Layer 2 of a small transformer language model trained on English Wikipedia (8 layers, counted from 0, width 128).
Take only the direct path to the model's output, skipping the later layers: a vector added to the residual stream pushes a token's score in proportion to its dot product with that token's output vector.

Output vectors of the tokens that the questions are about. A number n stands for (n - 500) times 0.0044.
"rael": 576 368 695 474 650 451 526 665 443 416 477 639 482 497 502 586 518 666 606 525 453 636 575 350 563 559 431 480 489 525 478 432 494 656 419 551 446 462 527 564 324 627 476 562 348 531 479 494 310 559 382 493 447 403 514 356 366 317 428 611 431 484 648 610 303 638 491 562 673 599 523 568 462 400 578 454 546 697 670 362 502 470 396 527 435 420 465 460 581 637 530 405 468 254 338 439 515 449 637 509 355 474 554 494 538 469 349 496 363 567 507 613 416 575 470 507 568 494 545 629 424 672 482 487 507 556 536 338
"ittle": 454 508 509 528 565 511 471 438 416 440 584 610 485 608 647 544 544 590 525 536 488 547 550 507 572 507 451 553 502 522 356 507 549 644 461 599 462 409 522 374 419 218 584 515 398 456 442 650 417 617 407 533 381 528 405 524 488 443 354 553 407 486 493 484 319 558 470 576 551 505 518 600 536 449 539 417 543 659 263 589 379 516 461 387 394 456 390 455 582 545 512 438 426 456 340 525 511 554 562 508 610 424 430 591 355 531 477 557 560 490 608 570 627 593 479 407 486 523 559 423 523 671 719 515 616 476 351 544
"izes": 573 538 522 376 500 549 445 553 465 417 695 585 508 532 632 290 567 581 557 660 492 407 614 405 486 484 445 552 463 518 439 275 530 590 566 656 571 464 479 589 441 447 756 583 566 537 331 644 449 508 415 506 402 454 467 377 474 411 491 509 489 487 448 557 405 469 378 399 575 441 495 476 604 481 588 450 469 589 462 533 510 317 396 539 534 563 367 568 477 541 455 542 421 469 404 310 490 579 574 299 477 393 548 568 352 461 413 495 483 581 626 512 466 536 651 408 473 385 545 615 643 701 562 494 577 596 495 460
"ript": 408 425 499 656 565 393 537 470 463 419 494 547 524 489 492 564 554 408 456 492 501 636 453 461 597 552 451 483 477 527 452 424 515 588 383 484 548 436 507 567 387 393 439 614 363 504 334 525 447 575 447 556 522 572 403 502 434 446 536 632 496 484 567 433 421 578 324 520 620 467 517 612 638 386 524 529 444 511 543 369 498 554 389 563 532 463 513 557 578 504 510 482 571 568 422 510 453 619 427 417 398 619 479 594 364 555 468 538 382 515 615 504 423 512 530 465 456 452 586 545 629 510 629 483 643 606 538 323
"well": 384 622 631 505 488 478 467 491 423 500 511 442 457 538 589 543 559 530 591 482 474 519 454 511 558 573 416 751 514 500 405 435 491 571 599 532 546 526 418 452 535 334 522 631 571 487 551 515 447 610 439 477 464 290 593 447 372 401 361 427 609 492 454 473 313 579 420 573 535 419 374 423 551 456 524 575 506 640 386 554 472 517 368 520 556 453 536 493 696 571 484 466 447 515 420 532 592 515 528 393 336 467 459 490 475 623 411 489 521 540 636 439 516 651 519 447 523 442 526 539 446 522 521 622 521 516 468 455
"ockey": 545 429 640 557 561 503 508 558 335 492 680 539 604 513 508 592 483 510 423 442 475 403 444 466 550 485 528 443 377 499 444 454 484 479 520 454 418 404 672 516 337 479 581 569 592 518 427 565 470 452 429 559 438 522 501 506 460 350 426 622 556 487 348 469 313 560 404 533 529 674 647 551 546 543 591 533 558 532 504 429 392 536 508 404 516 555 618 539 402 470 458 448 587 523 425 532 413 642 458 401 494 482 446 654 455 476 359 485 319 511 509 624 344 612 430 483 577 442 517 570 659 600 628 506 539 559 420 427
"stem": 382 498 673 570 632 523 498 606 545 613 644 729 562 546 597 611 543 619 562 520 540 570 452 513 498 441 418 570 498 291 409 282 563 543 520 607 493 367 604 377 404 418 579 634 335 452 521 533 430 556 360 433 408 522 414 418 300 415 533 686 446 493 622 458 304 588 428 426 677 645 487 496 590 368 546 267 496 547 502 387 572 511 349 693 370 628 489 435 521 493 503 459 478 439 417 478 354 547 461 372 409 557 399 619 573 575 296 523 488 582 537 752 367 680 482 474 409 394 359 557 631 526 545 543 564 625 421 400
"ople": 545 488 667 607 427 530 339 593 407 253 639 601 614 639 488 715 437 594 499 477 464 604 493 576 540 507 401 523 537 521 461 403 636 598 592 484 324 541 507 455 545 436 725 783 543 450 643 580 421 533 328 527 482 441 470 569 515 418 478 500 433 486 336 473 360 659 358 330 598 558 620 552 556 321 571 399 548 618 549 407 359 430 395 382 549 511 572 473 518 591 458 483 459 589 403 333 482 425 435 435 443 438 415 627 453 521 420 660 522 549 463 593 382 479 480 464 279 473 603 563 537 527 547 561 538 423 443 466
"rik": 529 540 540 674 434 408 339 479 493 446 478 565 543 528 605 551 447 548 466 368 508 544 534 429 605 594 569 557 470 474 545 380 612 572 456 595 307 507 687 415 463 483 611 649 512 473 446 496 465 606 379 533 516 429 518 380 238 535 573 536 466 490 434 461 340 544 421 507 648 576 562 567 533 392 551 562 502 547 620 410 435 514 572 580 450 489 491 491 403 568 513 482 539 431 342 284 576 380 656 396 431 434 489 612 482 357 441 507 524 461 461 550 450 532 509 484 444 508 460 493 643 652 419 601 628 464 576 485
"ature": 460 466 512 488 465 484 564 559 515 436 688 406 462 426 608 490 505 455 522 626 488 562 565 540 554 551 541 479 528 468 463 412 582 432 538 656 614 431 607 460 501 448 394 567 418 541 457 604 378 516 534 520 488 553 519 567 474 326 508 532 463 487 342 566 343 481 352 548 471 505 365 640 572 466 551 568 466 515 553 374 460 336 394 456 418 458 426 552 570 472 435 491 483 542 372 541 525 643 466 439 376 546 410 587 312 606 516 442 632 511 564 714 550 638 331 433 426 328 682 630 620 589 573 580 453 541 335 512
"lymp": 400 475 544 552 712 564 422 687 422 451 597 532 641 544 437 623 575 548 572 458 402 560 476 376 544 482 502 575 440 459 561 545 656 650 398 495 462 527 633 480 399 481 576 605 425 475 472 516 451 507 407 561 356 492 452 572 373 429 468 640 334 481 545 508 281 494 383 601 551 559 633 420 468 382 596 369 424 592 505 340 528 533 575 535 458 473 466 390 563 581 419 476 481 410 375 440 484 696 618 441 429 458 544 540 441 444 412 665 438 534 481 509 439 693 386 402 575 487 555 497 638 596 602 457 449 421 507 362
"mp": 489 512 477 469 527 595 520 605 578 466 431 409 600 568 495 508 555 466 519 547 471 523 419 657 474 482 497 602 368 472 583 377 354 612 512 553 475 584 628 429 391 468 573 536 371 540 523 571 459 491 417 509 515 399 445 422 486 531 511 523 427 488 563 566 419 666 439 514 593 483 480 434 551 438 539 320 515 538 388 333 548 591 509 551 605 520 424 466 497 609 409 459 501 532 395 520 430 416 468 380 457 530 442 545 453 562 448 528 595 532 532 614 499 564 520 363 456 521 554 569 582 527 535 587 441 482 454 497
"ploy": 419 582 638 496 445 410 396 514 400 477 589 539 459 504 675 539 645 528 459 519 425 487 391 474 482 553 406 619 371 509 480 493 470 515 441 578 522 566 616 425 384 549 517 650 402 371 527 561 558 559 401 533 577 369 525 354 594 411 521 456 482 477 400 481 375 761 426 598 731 576 597 428 644 358 573 471 571 563 607 518 440 356 376 452 355 506 501 490 506 423 468 372 540 456 344 418 379 534 641 485 447 500 470 549 402 657 253 627 483 519 430 531 580 677 557 373 506 567 573 459 579 625 439 706 512 564 512 351
"oviet": 447 341 591 549 618 531 442 532 427 477 645 645 582 448 417 435 580 551 609 528 471 619 443 397 535 592 521 499 423 371 394 475 512 761 530 584 577 496 675 599 363 464 440 590 412 486 503 589 539 564 476 479 479 455 465 514 469 292 343 595 477 488 408 551 266 616 204 543 670 760 615 664 512 347 577 470 552 565 374 477 406 437 424 449 510 507 487 448 467 579 423 466 403 469 369 320 443 435 608 406 611 633 379 560 297 607 426 507 437 488 577 599 305 727 491 452 512 512 609 602 479 494 616 410 526 626 561 370
" becom": 480 410 668 647 651 381 487 575 427 366 730 758 590 687 571 577 656 583 722 547 84 655 625 401 586 564 395 619 498 331 442 361 719 694 431 611 372 398 572 478 303 324 592 644 301 491 352 714 421 686 338 638 313 423 387 332 323 308 398 641 376 479 292 453 26 683 338 545 828 678 562 609 608 281 731 267 478 813 477 508 337 597 370 421 396 624 426 353 445 581 417 495 565 452 88 323 428 646 667 360 197 475 406 670 438 588 401 560 403 661 610 688 370 667 401 330 340 491 522 557 612 693 786 637 750 646 414 385
"alls": 472 450 507 502 566 431 448 451 557 485 551 583 561 405 485 444 553 497 561 471 509 489 587 443 483 597 539 565 462 481 473 427 593 564 609 477 376 464 448 442 479 445 422 533 546 552 420 645 428 541 526 499 617 470 429 537 486 487 407 518 568 487 427 454 365 398 482 477 643 527 487 455 510 407 594 499 479 672 382 538 493 388 376 634 392 508 411 525 566 579 504 546 622 463 470 435 504 473 468 308 398 533 450 549 422 460 480 439 410 602 534 584 604 552 392 537 496 575 591 500 406 664 673 483 532 633 356 636
"adio": 425 464 628 625 593 516 501 588 304 599 521 707 542 638 534 455 642 527 545 525 474 562 581 319 501 573 490 415 457 397 311 231 590 633 494 455 540 592 528 475 395 487 603 584 448 609 448 489 509 712 535 508 416 363 414 490 512 409 421 566 375 491 432 368 345 536 508 604 567 637 451 492 572 442 555 507 517 352 476 475 410 428 582 409 478 419 510 478 463 625 486 481 490 566 343 469 468 513 584 374 440 606 553 594 478 448 499 568 429 560 587 527 512 479 364 551 393 481 428 560 621 598 578 555 563 553 425 356
"tain": 726 672 472 476 731 363 494 461 617 593 633 515 406 565 611 578 478 568 512 418 465 409 526 472 468 505 418 494 478 371 363 364 605 521 475 592 485 496 529 598 525 460 619 633 349 589 506 539 499 513 395 389 435 350 546 499 462 505 434 399 578 493 299 334 329 553 416 592 566 302 428 552 590 415 547 328 488 560 287 377 406 478 455 487 523 567 509 476 582 549 430 514 635 536 375 397 679 629 595 473 471 425 489 671 375 589 373 628 489 568 533 490 496 682 470 354 433 582 448 539 656 529 427 727 559 524 529 447
"eries": 431 444 685 423 512 503 533 471 472 459 791 407 547 642 612 392 589 429 511 354 489 582 507 306 531 585 482 605 416 484 388 462 515 582 451 540 627 666 514 525 479 540 423 555 498 609 255 566 590 559 387 464 357 360 594 496 433 420 439 507 569 499 590 570 307 628 459 536 533 564 435 496 506 237 575 447 482 561 454 451 376 385 517 516 361 579 453 641 608 490 410 506 495 513 456 297 428 624 470 352 414 365 335 478 551 380 418 514 578 619 568 650 429 501 498 664 412 581 575 549 553 621 717 571 466 593 567 464
"uary": 497 309 580 595 416 348 637 503 621 419 456 597 485 464 698 433 613 477 475 470 461 563 708 387 550 406 460 480 593 430 516 358 643 543 565 535 482 578 429 545 404 312 620 585 440 567 429 740 445 565 513 479 417 402 513 353 374 385 545 626 279 491 585 422 211 460 460 492 572 682 470 665 574 414 544 494 460 494 479 579 324 551 535 381 453 596 602 457 469 586 418 497 533 670 411 446 296 603 621 553 375 601 388 661 488 541 433 450 342 437 582 645 579 682 566 440 527 349 666 508 402 512 590 572 408 562 448 380
"eneral": 446 430 538 719 617 469 322 515 346 532 513 628 622 597 564 501 512 666 546 482 426 611 459 459 444 675 482 471 493 549 495 401 516 645 582 571 549 476 578 406 339 489 354 627 465 554 415 578 422 504 381 495 516 488 261 515 343 377 555 417 441 490 333 399 331 653 357 413 682 539 527 679 674 416 591 479 476 595 545 467 424 408 426 492 503 632 509 557 498 554 605 503 553 453 426 507 490 401 508 472 316 528 443 625 514 551 475 453 462 615 452 719 409 629 480 282 390 531 567 612 589 502 395 541 632 633 379 318
"ummer": 397 463 548 536 656 383 500 536 316 468 638 627 509 543 402 566 573 449 674 470 458 529 535 457 505 600 533 613 526 548 474 386 492 618 407 651 542 378 437 562 460 512 583 543 538 541 497 528 394 518 515 409 499 420 394 559 432 429 455 542 403 482 452 591 284 610 394 555 634 662 559 622 500 456 576 498 536 507 396 471 434 613 370 300 576 553 475 487 526 380 512 373 509 550 387 564 519 556 526 418 496 579 461 453 397 438 368 569 479 572 484 597 566 608 529 415 474 428 425 517 494 553 592 504 588 459 394 474
"omial": 390 567 625 474 549 423 449 568 394 378 618 420 571 526 407 600 569 632 521 515 472 489 471 552 487 466 427 502 425 394 290 408 645 585 434 656 430 537 528 406 521 396 587 620 464 534 381 673 411 489 408 560 392 525 518 547 433 253 443 617 463 479 400 506 356 556 519 465 623 647 569 565 635 418 567 297 464 637 381 492 381 525 453 510 439 669 563 560 545 433 468 620 477 379 399 475 624 636 593 480 405 400 434 486 274 623 401 510 375 538 597 629 403 721 499 592 421 449 502 545 626 554 523 538 792 528 436 359
"gether": 476 415 673 647 655 381 483 576 427 367 730 757 590 683 571 577 652 583 722 548 85 655 625 397 586 565 395 619 498 331 442 361 723 689 432 611 373 394 567 479 304 324 593 649 301 491 353 714 421 686 343 635 310 420 383 333 323 308 399 641 377 479 297 453 27 683 338 545 820 678 562 609 604 282 734 267 478 813 477 504 337 593 366 422 397 624 430 353 445 581 417 495 566 452 89 328 433 646 662 365 198 476 407 670 438 593 401 560 403 661 610 683 371 661 401 331 341 491 523 557 613 688 792 637 750 647 410 386

Each question shows what one neuron of this layer's MLP adds at an activation of 1. A number n stands for (n - 500) times 0.00099.

n78: 481 478 490 417 381 511 497 360 561 366 557 464 482 529 609 494 464 483 552 684 496 429 536 486 402 658 516 392 449 439 585 625 330 490 334 466 375 439 589 564 575 216 418 465 375 555 443 465 485 335 440 544 392 354 528 478 578 570 372 525 552 500 459 422 660 530 600 477 347 508 491 652 382 379 280 471 564 568 541 469 434 425 453 421 662 475 666 652 494 358 516 586 416 387 555 566 331 595 719 556 659 611 621 721 492 500 444 519 562 574 503 492 487 464 514 430 475 548 434 508 603 482 675 382 528 503 497 538
Which two tokens does it push up most, strongest first? "ittle", "ockey"

n35: 489 550 560 585 388 331 398 511 450 586 456 642 590 399 391 463 460 354 583 546 685 474 599 431 497 466 533 408 613 537 405 473 552 650 602 543 556 487 558 428 312 472 433 454 584 447 356 480 406 380 429 424 500 397 566 462 443 407 488 454 487 355 450 510 464 349 414 441 644 533 455 638 371 449 604 436 535 259 617 569 633 508 560 378 536 600 605 402 599 503 490 523 508 579 507 635 614 522 562 458 476 441 505 586 661 617 520 546 459 568 542 569 454 525 495 399 454 528 642 688 430 418 686 630 480 393 564 573
Which two tokens does it push up most, strongest first? "uary", "eneral"

n59: 494 554 558 571 512 626 532 541 343 431 524 580 658 536 424 544 579 547 511 452 627 451 468 588 523 648 578 495 479 605 380 363 553 609 533 426 365 459 524 506 530 352 547 523 558 484 497 296 340 464 359 598 392 407 578 544 531 545 508 575 346 627 656 463 516 542 622 427 514 577 323 138 481 387 404 480 408 445 571 462 241 476 558 444 472 494 770 509 596 519 429 594 558 581 352 409 514 515 355 570 589 438 524 656 378 470 326 391 488 419 387 435 573 538 491 520 433 683 582 426 385 505 556 534 701 379 528 519
Pushed down most: "ature"

n209: 412 411 416 599 536 329 484 441 465 498 612 395 404 400 582 433 427 497 583 491 525 536 435 477 615 704 534 532 540 512 580 717 431 251 474 432 603 679 446 435 394 492 732 511 546 610 592 460 367 490 482 630 500 413 494 368 381 583 362 644 423 444 569 554 359 363 744 362 396 641 425 544 683 423 533 432 432 520 446 576 558 573 503 380 559 524 473 550 705 591 322 506 580 562 445 503 428 376 547 397 411 512 467 476 514 366 528 453 426 603 378 593 598 473 506 528 513 407 428 623 453 623 508 509 376 548 655 529
Which two tokens does it push up most, strongest first? "uary", "eries"

n281: 588 567 571 602 436 540 375 588 400 537 605 445 554 676 444 582 519 390 443 583 315 303 462 544 460 668 377 557 515 508 451 344 315 490 670 442 486 511 401 582 616 597 556 334 592 483 668 560 533 714 472 516 520 524 424 549 595 437 444 480 549 641 460 457 408 542 475 511 537 466 526 568 433 703 393 495 515 344 377 454 424 474 580 508 529 472 597 598 503 453 463 562 606 354 500 580 461 684 483 545 522 431 394 552 528 413 508 375 636 587 323 587 571 531 339 301 338 421 569 626 547 592 492 439 454 506 450 485
Pushed up most: "ockey"

n137: 377 667 524 516 385 667 451 452 425 526 526 587 531 699 612 338 528 339 458 571 617 456 474 603 569 435 476 561 641 598 309 477 629 408 351 526 452 427 592 302 500 430 398 568 606 392 530 609 484 585 345 448 391 392 625 624 565 430 637 526 426 386 445 456 534 558 495 550 699 569 536 509 646 437 500 341 391 517 429 578 467 314 532 527 532 594 455 511 583 455 322 532 433 461 657 515 604 549 616 526 417 497 463 600 550 474 519 481 276 613 442 403 425 450 552 541 638 416 569 432 511 388 567 652 384 486 395 558
Which two tokens does it push up most, strongest first? "omial", "ploy"

n150: 511 412 505 581 575 376 676 612 616 415 489 537 523 397 520 578 467 374 551 627 398 529 460 462 428 443 399 374 438 505 315 642 500 561 402 494 408 587 559 458 573 572 527 589 400 493 375 486 583 497 567 682 605 626 680 549 416 539 655 411 551 412 561 577 602 507 445 509 460 515 479 497 616 646 326 510 470 449 452 522 632 382 424 557 461 429 569 465 509 331 487 390 506 615 493 401 549 649 396 497 505 563 459 468 369 581 500 332 604 575 460 500 430 462 519 458 520 377 376 526 623 677 458 414 659 531 698 382
Pushed up most: "ript"

n107: 466 569 509 436 585 480 333 540 549 584 549 469 395 643 502 427 550 596 535 585 274 466 430 458 436 470 542 602 481 529 464 498 438 468 429 458 563 542 417 450 389 586 600 530 325 640 556 687 459 468 543 649 481 409 539 566 457 560 553 464 502 514 719 411 612 526 536 626 734 564 580 337 498 458 477 291 464 444 378 382 567 571 355 406 495 474 452 417 346 535 530 456 413 312 754 438 617 451 606 512 479 596 516 488 473 430 373 550 590 586 345 465 545 466 592 467 588 661 502 500 592 537 488 536 531 530 420 566
Pushed down most: "ature"

n204: 532 458 547 412 301 489 473 576 596 575 556 540 475 589 563 436 632 454 380 437 481 498 405 489 410 566 345 483 584 573 659 481 613 487 603 371 600 549 492 479 640 385 550 393 582 522 627 520 448 382 563 617 307 455 460 652 393 659 495 355 607 551 556 529 464 468 490 568 526 518 507 407 561 626 378 607 302 489 529 438 487 489 571 669 438 536 560 583 521 339 484 556 384 587 637 582 472 394 383 587 536 321 434 487 393 452 435 302 393 554 581 555 472 462 381 458 399 495 393 387 641 606 477 428 548 489 586 615
Pushed up most: "eries"

n277: 583 488 531 489 618 633 524 461 450 428 528 470 349 430 618 491 470 556 589 503 692 666 552 538 289 547 486 374 446 497 609 532 348 594 710 596 530 272 597 340 616 652 413 446 503 629 636 612 369 731 533 456 518 579 453 509 412 371 478 618 439 496 384 483 627 497 637 509 540 347 412 659 399 455 664 639 355 337 419 394 471 571 494 382 525 431 542 444 584 436 503 581 546 396 421 427 497 546 482 391 450 497 542 595 366 382 695 596 530 478 325 580 568 651 567 397 476 511 350 555 420 506 492 544 402 701 489 551
Pushed up most: "ature"

n291: 407 442 641 489 400 522 297 489 361 336 491 369 387 426 576 494 551 450 299 600 593 599 604 573 495 553 532 441 456 615 541 424 404 290 497 457 477 486 460 459 346 560 552 608 438 610 415 509 606 412 494 697 529 433 623 410 605 420 430 597 365 523 519 459 553 604 461 485 462 497 526 482 503 566 695 659 464 608 314 663 467 544 421 415 468 574 446 411 583 665 468 516 644 484 377 526 431 660 614 516 535 544 700 607 516 571 564 465 398 563 602 414 557 322 404 617 541 438 438 401 607 445 481 464 514 587 484 388
Pushed down most: "stem"

n100: 569 500 580 388 516 658 648 556 466 502 448 417 569 457 480 505 511 372 447 638 630 491 417 479 583 550 617 526 566 556 642 586 497 413 470 551 535 481 522 477 569 370 474 620 567 607 536 394 490 429 470 623 568 326 368 529 377 344 422 481 453 702 521 417 589 419 439 397 458 630 455 432 585 425 463 554 601 544 469 481 534 379 455 419 561 492 554 463 602 385 564 527 508 449 535 519 510 401 200 664 472 372 406 500 355 500 536 475 452 506 340 505 615 537 492 353 597 548 482 715 601 648 594 387 372 511 492 459
Pushed up most: "ature"

n84: 522 578 505 389 469 460 505 475 364 428 608 518 613 521 423 549 450 527 435 377 472 350 482 544 705 674 482 498 417 577 497 582 500 613 379 405 387 464 387 590 272 534 539 489 480 640 444 532 604 771 452 481 447 353 544 456 529 635 416 535 596 381 673 521 696 621 564 500 453 495 294 497 432 458 684 601 487 424 551 445 475 437 435 427 418 280 358 484 506 430 524 570 575 566 540 616 497 523 600 487 480 494 425 533 404 646 482 435 380 538 417 368 587 400 535 676 445 495 512 503 389 521 613 491 565 628 344 493
Pushed down most: "stem"

n110: 599 477 552 511 427 485 577 588 530 437 546 678 464 438 427 509 428 572 508 573 504 363 339 563 427 544 425 481 349 509 572 535 359 506 429 582 560 410 494 373 447 457 601 543 619 462 626 771 411 658 485 627 491 524 378 738 327 418 517 500 534 492 606 576 544 460 450 544 522 472 671 468 463 567 579 324 489 421 664 437 441 547 461 429 629 479 421 363 651 599 474 472 466 337 360 585 415 661 485 356 479 459 622 475 480 444 514 648 488 624 381 468 431 441 644 329 593 416 366 564 642 643 617 172 518 448 543 318
Pushed up most: "lymp"

n43: 469 536 498 694 469 459 482 556 442 547 598 495 443 577 659 600 341 407 569 344 617 475 497 525 593 479 615 655 546 612 573 561 698 341 554 472 528 494 578 424 523 776 527 462 538 682 467 412 430 519 411 470 520 406 414 393 586 500 433 383 482 542 530 361 350 341 508 371 490 424 374 350 516 449 334 578 536 580 511 439 580 462 621 521 594 273 557 467 552 408 616 655 424 454 541 569 641 494 424 562 512 474 483 550 534 425 583 444 458 542 462 540 430 487 560 524 368 419 321 404 455 573 441 574 427 304 548 444
Pushed up most: "rik"

n316: 542 429 461 435 634 495 462 475 379 575 535 375 586 524 479 650 600 585 424 656 364 449 415 483 402 418 540 523 416 247 573 374 593 583 651 647 489 478 400 610 465 475 391 481 482 403 476 626 418 444 500 429 628 586 627 547 465 439 495 480 456 647 596 508 358 412 510 468 346 469 656 524 576 545 700 259 609 533 530 430 494 468 484 386 508 387 486 641 533 434 503 432 488 338 415 564 463 431 658 477 493 488 427 589 597 334 740 484 579 444 622 385 465 415 467 586 515 572 566 669 399 523 630 535 521 334 583 538
Pushed down most: "ploy"

n46: 458 398 524 476 460 604 395 392 514 417 506 608 337 617 429 676 441 455 402 577 484 631 500 427 561 542 548 395 534 640 479 480 476 518 449 466 506 466 410 636 323 605 690 557 485 467 544 704 445 745 549 461 606 383 355 472 500 374 464 526 458 439 542 423 496 604 565 435 541 587 464 418 508 431 567 516 477 619 508 598 249 424 540 457 371 597 460 620 466 481 484 635 471 448 590 732 425 660 563 404 613 615 560 320 452 482 530 503 434 375 336 619 613 437 541 565 531 473 436 626 579 461 543 470 417 497 297 372
Pushed down most: "tain"

n118: 395 423 577 475 663 542 490 511 393 534 347 542 415 444 573 352 524 505 449 563 519 649 550 535 672 634 583 583 359 500 520 412 500 434 457 445 465 573 494 651 542 402 438 453 373 618 431 463 660 452 395 465 467 599 497 679 625 765 473 613 599 295 487 495 540 291 415 537 708 497 511 552 538 637 517 396 560 558 403 508 463 374 480 418 474 642 413 508 293 503 508 409 427 460 514 522 400 399 574 500 536 670 596 353 408 482 567 497 475 526 576 661 376 508 500 500 635 420 452 492 478 578 526 517 578 475 492 392
Pushed up most: "oviet"

n21: 351 523 551 560 593 383 489 364 517 441 400 446 413 564 571 596 357 587 597 524 504 613 500 477 537 389 472 343 328 634 543 307 506 489 563 506 512 462 605 480 482 547 539 452 503 720 503 417 340 565 608 336 470 532 448 459 421 340 673 564 431 440 578 326 555 476 403 347 565 539 453 421 503 539 596 503 424 503 517 439 578 521 404 508 637 696 423 622 529 508 477 428 393 470 570 393 494 494 684 292 450 617 482 347 428 402 508 428 773 559 320 511 615 650 557 415 647 356 535 386 583 448 506 624 597 404 587 588
Pushed down most: "ockey"

n208: 514 535 552 553 312 553 436 623 538 472 553 381 439 267 528 360 611 422 546 594 383 362 555 589 516 423 456 606 547 413 509 471 456 627 476 654 690 437 620 458 522 606 478 505 415 590 431 563 412 497 486 620 408 438 557 413 581 562 540 609 408 518 519 376 515 554 518 500 370 528 343 687 546 517 449 354 346 377 460 484 530 650 620 541 508 673 585 470 604 356 552 587 344 643 579 522 459 374 571 583 566 357 354 455 421 419 617 536 618 422 613 508 510 518 606 439 520 463 495 603 396 439 409 506 534 427 424 495
Pushed up most: "uary"

n121: 366 540 488 559 343 519 575 423 392 458 653 475 495 622 485 456 382 559 461 389 599 567 497 434 709 535 628 550 548 538 687 495 380 462 469 261 346 429 615 540 404 464 495 579 540 490 438 526 346 607 534 505 497 359 478 451 653 631 551 463 562 519 613 479 551 431 404 612 695 325 512 424 549 525 576 460 429 355 407 505 671 591 436 399 526 384 409 429 590 391 669 425 443 651 456 470 469 458 373 495 520 673 439 552 583 464 432 596 542 442 415 579 513 505 489 383 458 547 463 671 646 380 437 334 560 452 400 515
Pushed up most: "ript"

n55: 531 669 467 447 390 292 404 422 548 450 476 410 591 549 579 572 477 429 592 403 604 511 505 633 525 478 549 472 439 472 654 456 492 341 625 414 572 464 463 617 489 486 505 458 373 493 482 446 576 356 395 419 526 597 508 523 592 598 512 608 461 636 434 630 472 574 519 661 238 553 380 472 544 531 523 562 500 669 600 513 536 374 556 600 402 471 370 541 539 437 636 502 508 434 312 462 485 447 464 493 590 543 518 363 612 536 643 409 534 525 460 394 488 512 414 600 655 582 561 495 466 351 370 437 439 479 399 628
Pushed up most: "ature"

n227: 432 600 386 453 387 518 421 558 346 376 492 454 493 403 520 367 505 554 450 513 307 502 456 282 436 411 510 555 714 455 489 479 441 502 506 495 563 547 587 386 568 437 505 492 563 500 513 744 459 376 452 650 516 523 484 471 449 333 417 517 549 614 487 380 613 562 697 607 439 413 536 441 502 495 556 457 498 570 559 757 539 650 599 495 497 567 564 479 428 443 477 376 451 452 479 413 587 560 436 563 491 464 537 463 520 556 500 457 662 464 749 508 482 740 598 475 433 548 504 546 619 591 530 525 460 435 642 541
Pushed up most: "omial"

n267: 506 480 413 524 614 542 419 520 384 411 536 531 407 465 303 491 574 538 551 480 504 500 376 511 360 440 631 531 424 506 614 350 509 543 697 395 460 463 229 434 533 548 441 508 455 541 631 551 553 423 705 300 345 446 506 618 354 384 481 607 489 628 655 333 538 551 529 422 507 608 527 411 440 506 450 464 436 486 500 420 656 586 570 581 585 706 628 489 513 514 528 573 757 606 500 463 538 364 433 363 398 434 419 432 511 449 399 347 552 564 473 613 478 399 637 353 451 470 452 623 517 692 541 488 510 656 618 500
Pushed down most: "ittle"

n224: 439 438 543 590 498 484 491 457 502 466 446 532 564 522 579 554 514 574 522 464 228 471 520 453 456 458 606 553 550 425 517 481 566 603 566 445 410 462 529 625 558 479 469 557 461 426 606 512 528 550 396 428 555 500 484 450 423 492 530 575 558 494 514 466 835 528 485 475 338 458 568 411 384 522 227 489 441 653 445 474 456 591 540 397 511 581 297 535 508 507 441 473 571 489 961 494 469 510 512 470 498 433 548 606 484 557 493 516 510 197 417 441 428 559 565 527 453 448 500 523 562 458 516 437 476 498 446 506
Pushed up most: "ople"

n295: 548 367 512 513 549 583 422 454 410 454 421 427 497 588 497 376 398 510 661 509 672 473 311 398 647 236 603 505 386 545 369 421 521 436 577 546 375 574 442 615 567 495 472 577 295 383 647 521 450 449 651 483 549 719 430 457 546 512 668 402 585 708 402 519 557 515 539 536 417 607 688 369 497 486 429 418 366 478 406 355 576 624 580 581 386 437 517 554 469 441 552 481 432 618 379 542 583 488 348 319 470 503 457 527 471 584 600 460 624 651 606 377 563 400 481 547 549 495 495 683 586 630 511 527 541 491 598 482
Pushed up most: "mp"

n26: 497 467 456 664 535 398 528 491 277 621 666 492 416 569 424 514 351 465 316 480 541 389 437 553 420 542 549 536 306 393 666 561 415 566 471 589 528 489 497 359 529 460 482 388 500 606 503 411 466 424 425 528 373 508 542 390 552 552 453 405 672 576 511 464 568 563 375 438 438 574 593 524 567 517 408 429 586 417 533 531 469 667 524 468 573 666 420 593 398 420 484 519 482 708 703 433 604 433 295 505 661 287 551 587 566 699 328 527 491 488 441 435 576 421 528 434 410 397 588 536 540 587 597 503 672 535 497 523
Pushed up most: "ockey"

n154: 497 552 572 555 363 397 531 511 500 491 370 566 425 442 521 536 684 360 468 514 335 316 626 542 435 547 449 583 546 522 649 430 796 482 343 483 642 556 509 626 477 418 661 632 389 540 563 673 531 509 420 445 474 544 550 578 530 518 474 670 356 594 418 519 836 550 371 395 374 500 455 578 592 426 570 481 611 516 489 450 376 541 495 405 593 297 508 611 515 497 505 508 465 554 292 497 304 506 531 536 512 532 370 546 524 497 412 338 514 382 532 476 382 521 366 565 462 406 491 565 421 508 663 571 531 425 371 503
Pushed up most: "uary"

n236: 564 390 611 500 377 474 441 595 327 375 494 596 575 617 560 388 661 510 351 465 481 486 552 495 442 463 523 590 443 428 449 442 474 395 551 443 255 384 412 534 508 560 421 396 472 430 445 672 535 368 445 579 588 465 601 589 611 526 455 664 455 431 376 651 486 614 445 680 401 631 573 480 358 631 405 469 540 582 458 377 441 556 442 459 515 669 514 626 347 533 601 412 570 540 586 490 599 458 440 535 397 438 522 755 515 468 587 492 446 429 480 446 410 600 466 495 600 627 516 566 481 425 444 637 486 572 392 549
Pushed up most: "ockey"

n61: 537 464 459 598 319 426 546 545 469 531 474 335 505 353 419 435 314 573 407 526 646 517 576 568 610 542 465 428 425 559 441 401 588 458 586 397 336 492 407 663 655 470 382 544 701 613 767 556 377 623 575 497 682 338 511 650 617 389 529 764 511 565 564 431 375 520 526 414 431 492 512 455 575 497 408 573 458 519 420 573 478 559 444 594 511 534 543 579 327 431 462 527 586 560 395 503 532 637 443 385 346 503 509 477 495 555 462 457 543 554 485 413 538 327 561 571 631 655 369 613 449 484 446 623 450 602 459 503
Pushed up most: "alls"

n56: 462 379 405 574 483 495 482 489 589 507 429 477 531 534 528 606 412 664 505 425 528 541 475 705 572 488 615 416 580 418 626 621 509 533 389 639 544 319 463 413 568 459 583 352 417 387 612 569 495 491 570 495 413 465 421 374 421 446 462 458 477 552 435 617 298 436 563 497 258 603 463 571 593 569 624 492 663 481 337 585 432 554 670 547 618 467 650 345 278 518 471 662 557 525 434 410 435 557 500 490 471 546 342 487 508 543 518 458 655 485 560 513 466 584 470 574 303 318 500 390 530 594 492 343 502 562 492 634
Pushed down most: "ploy"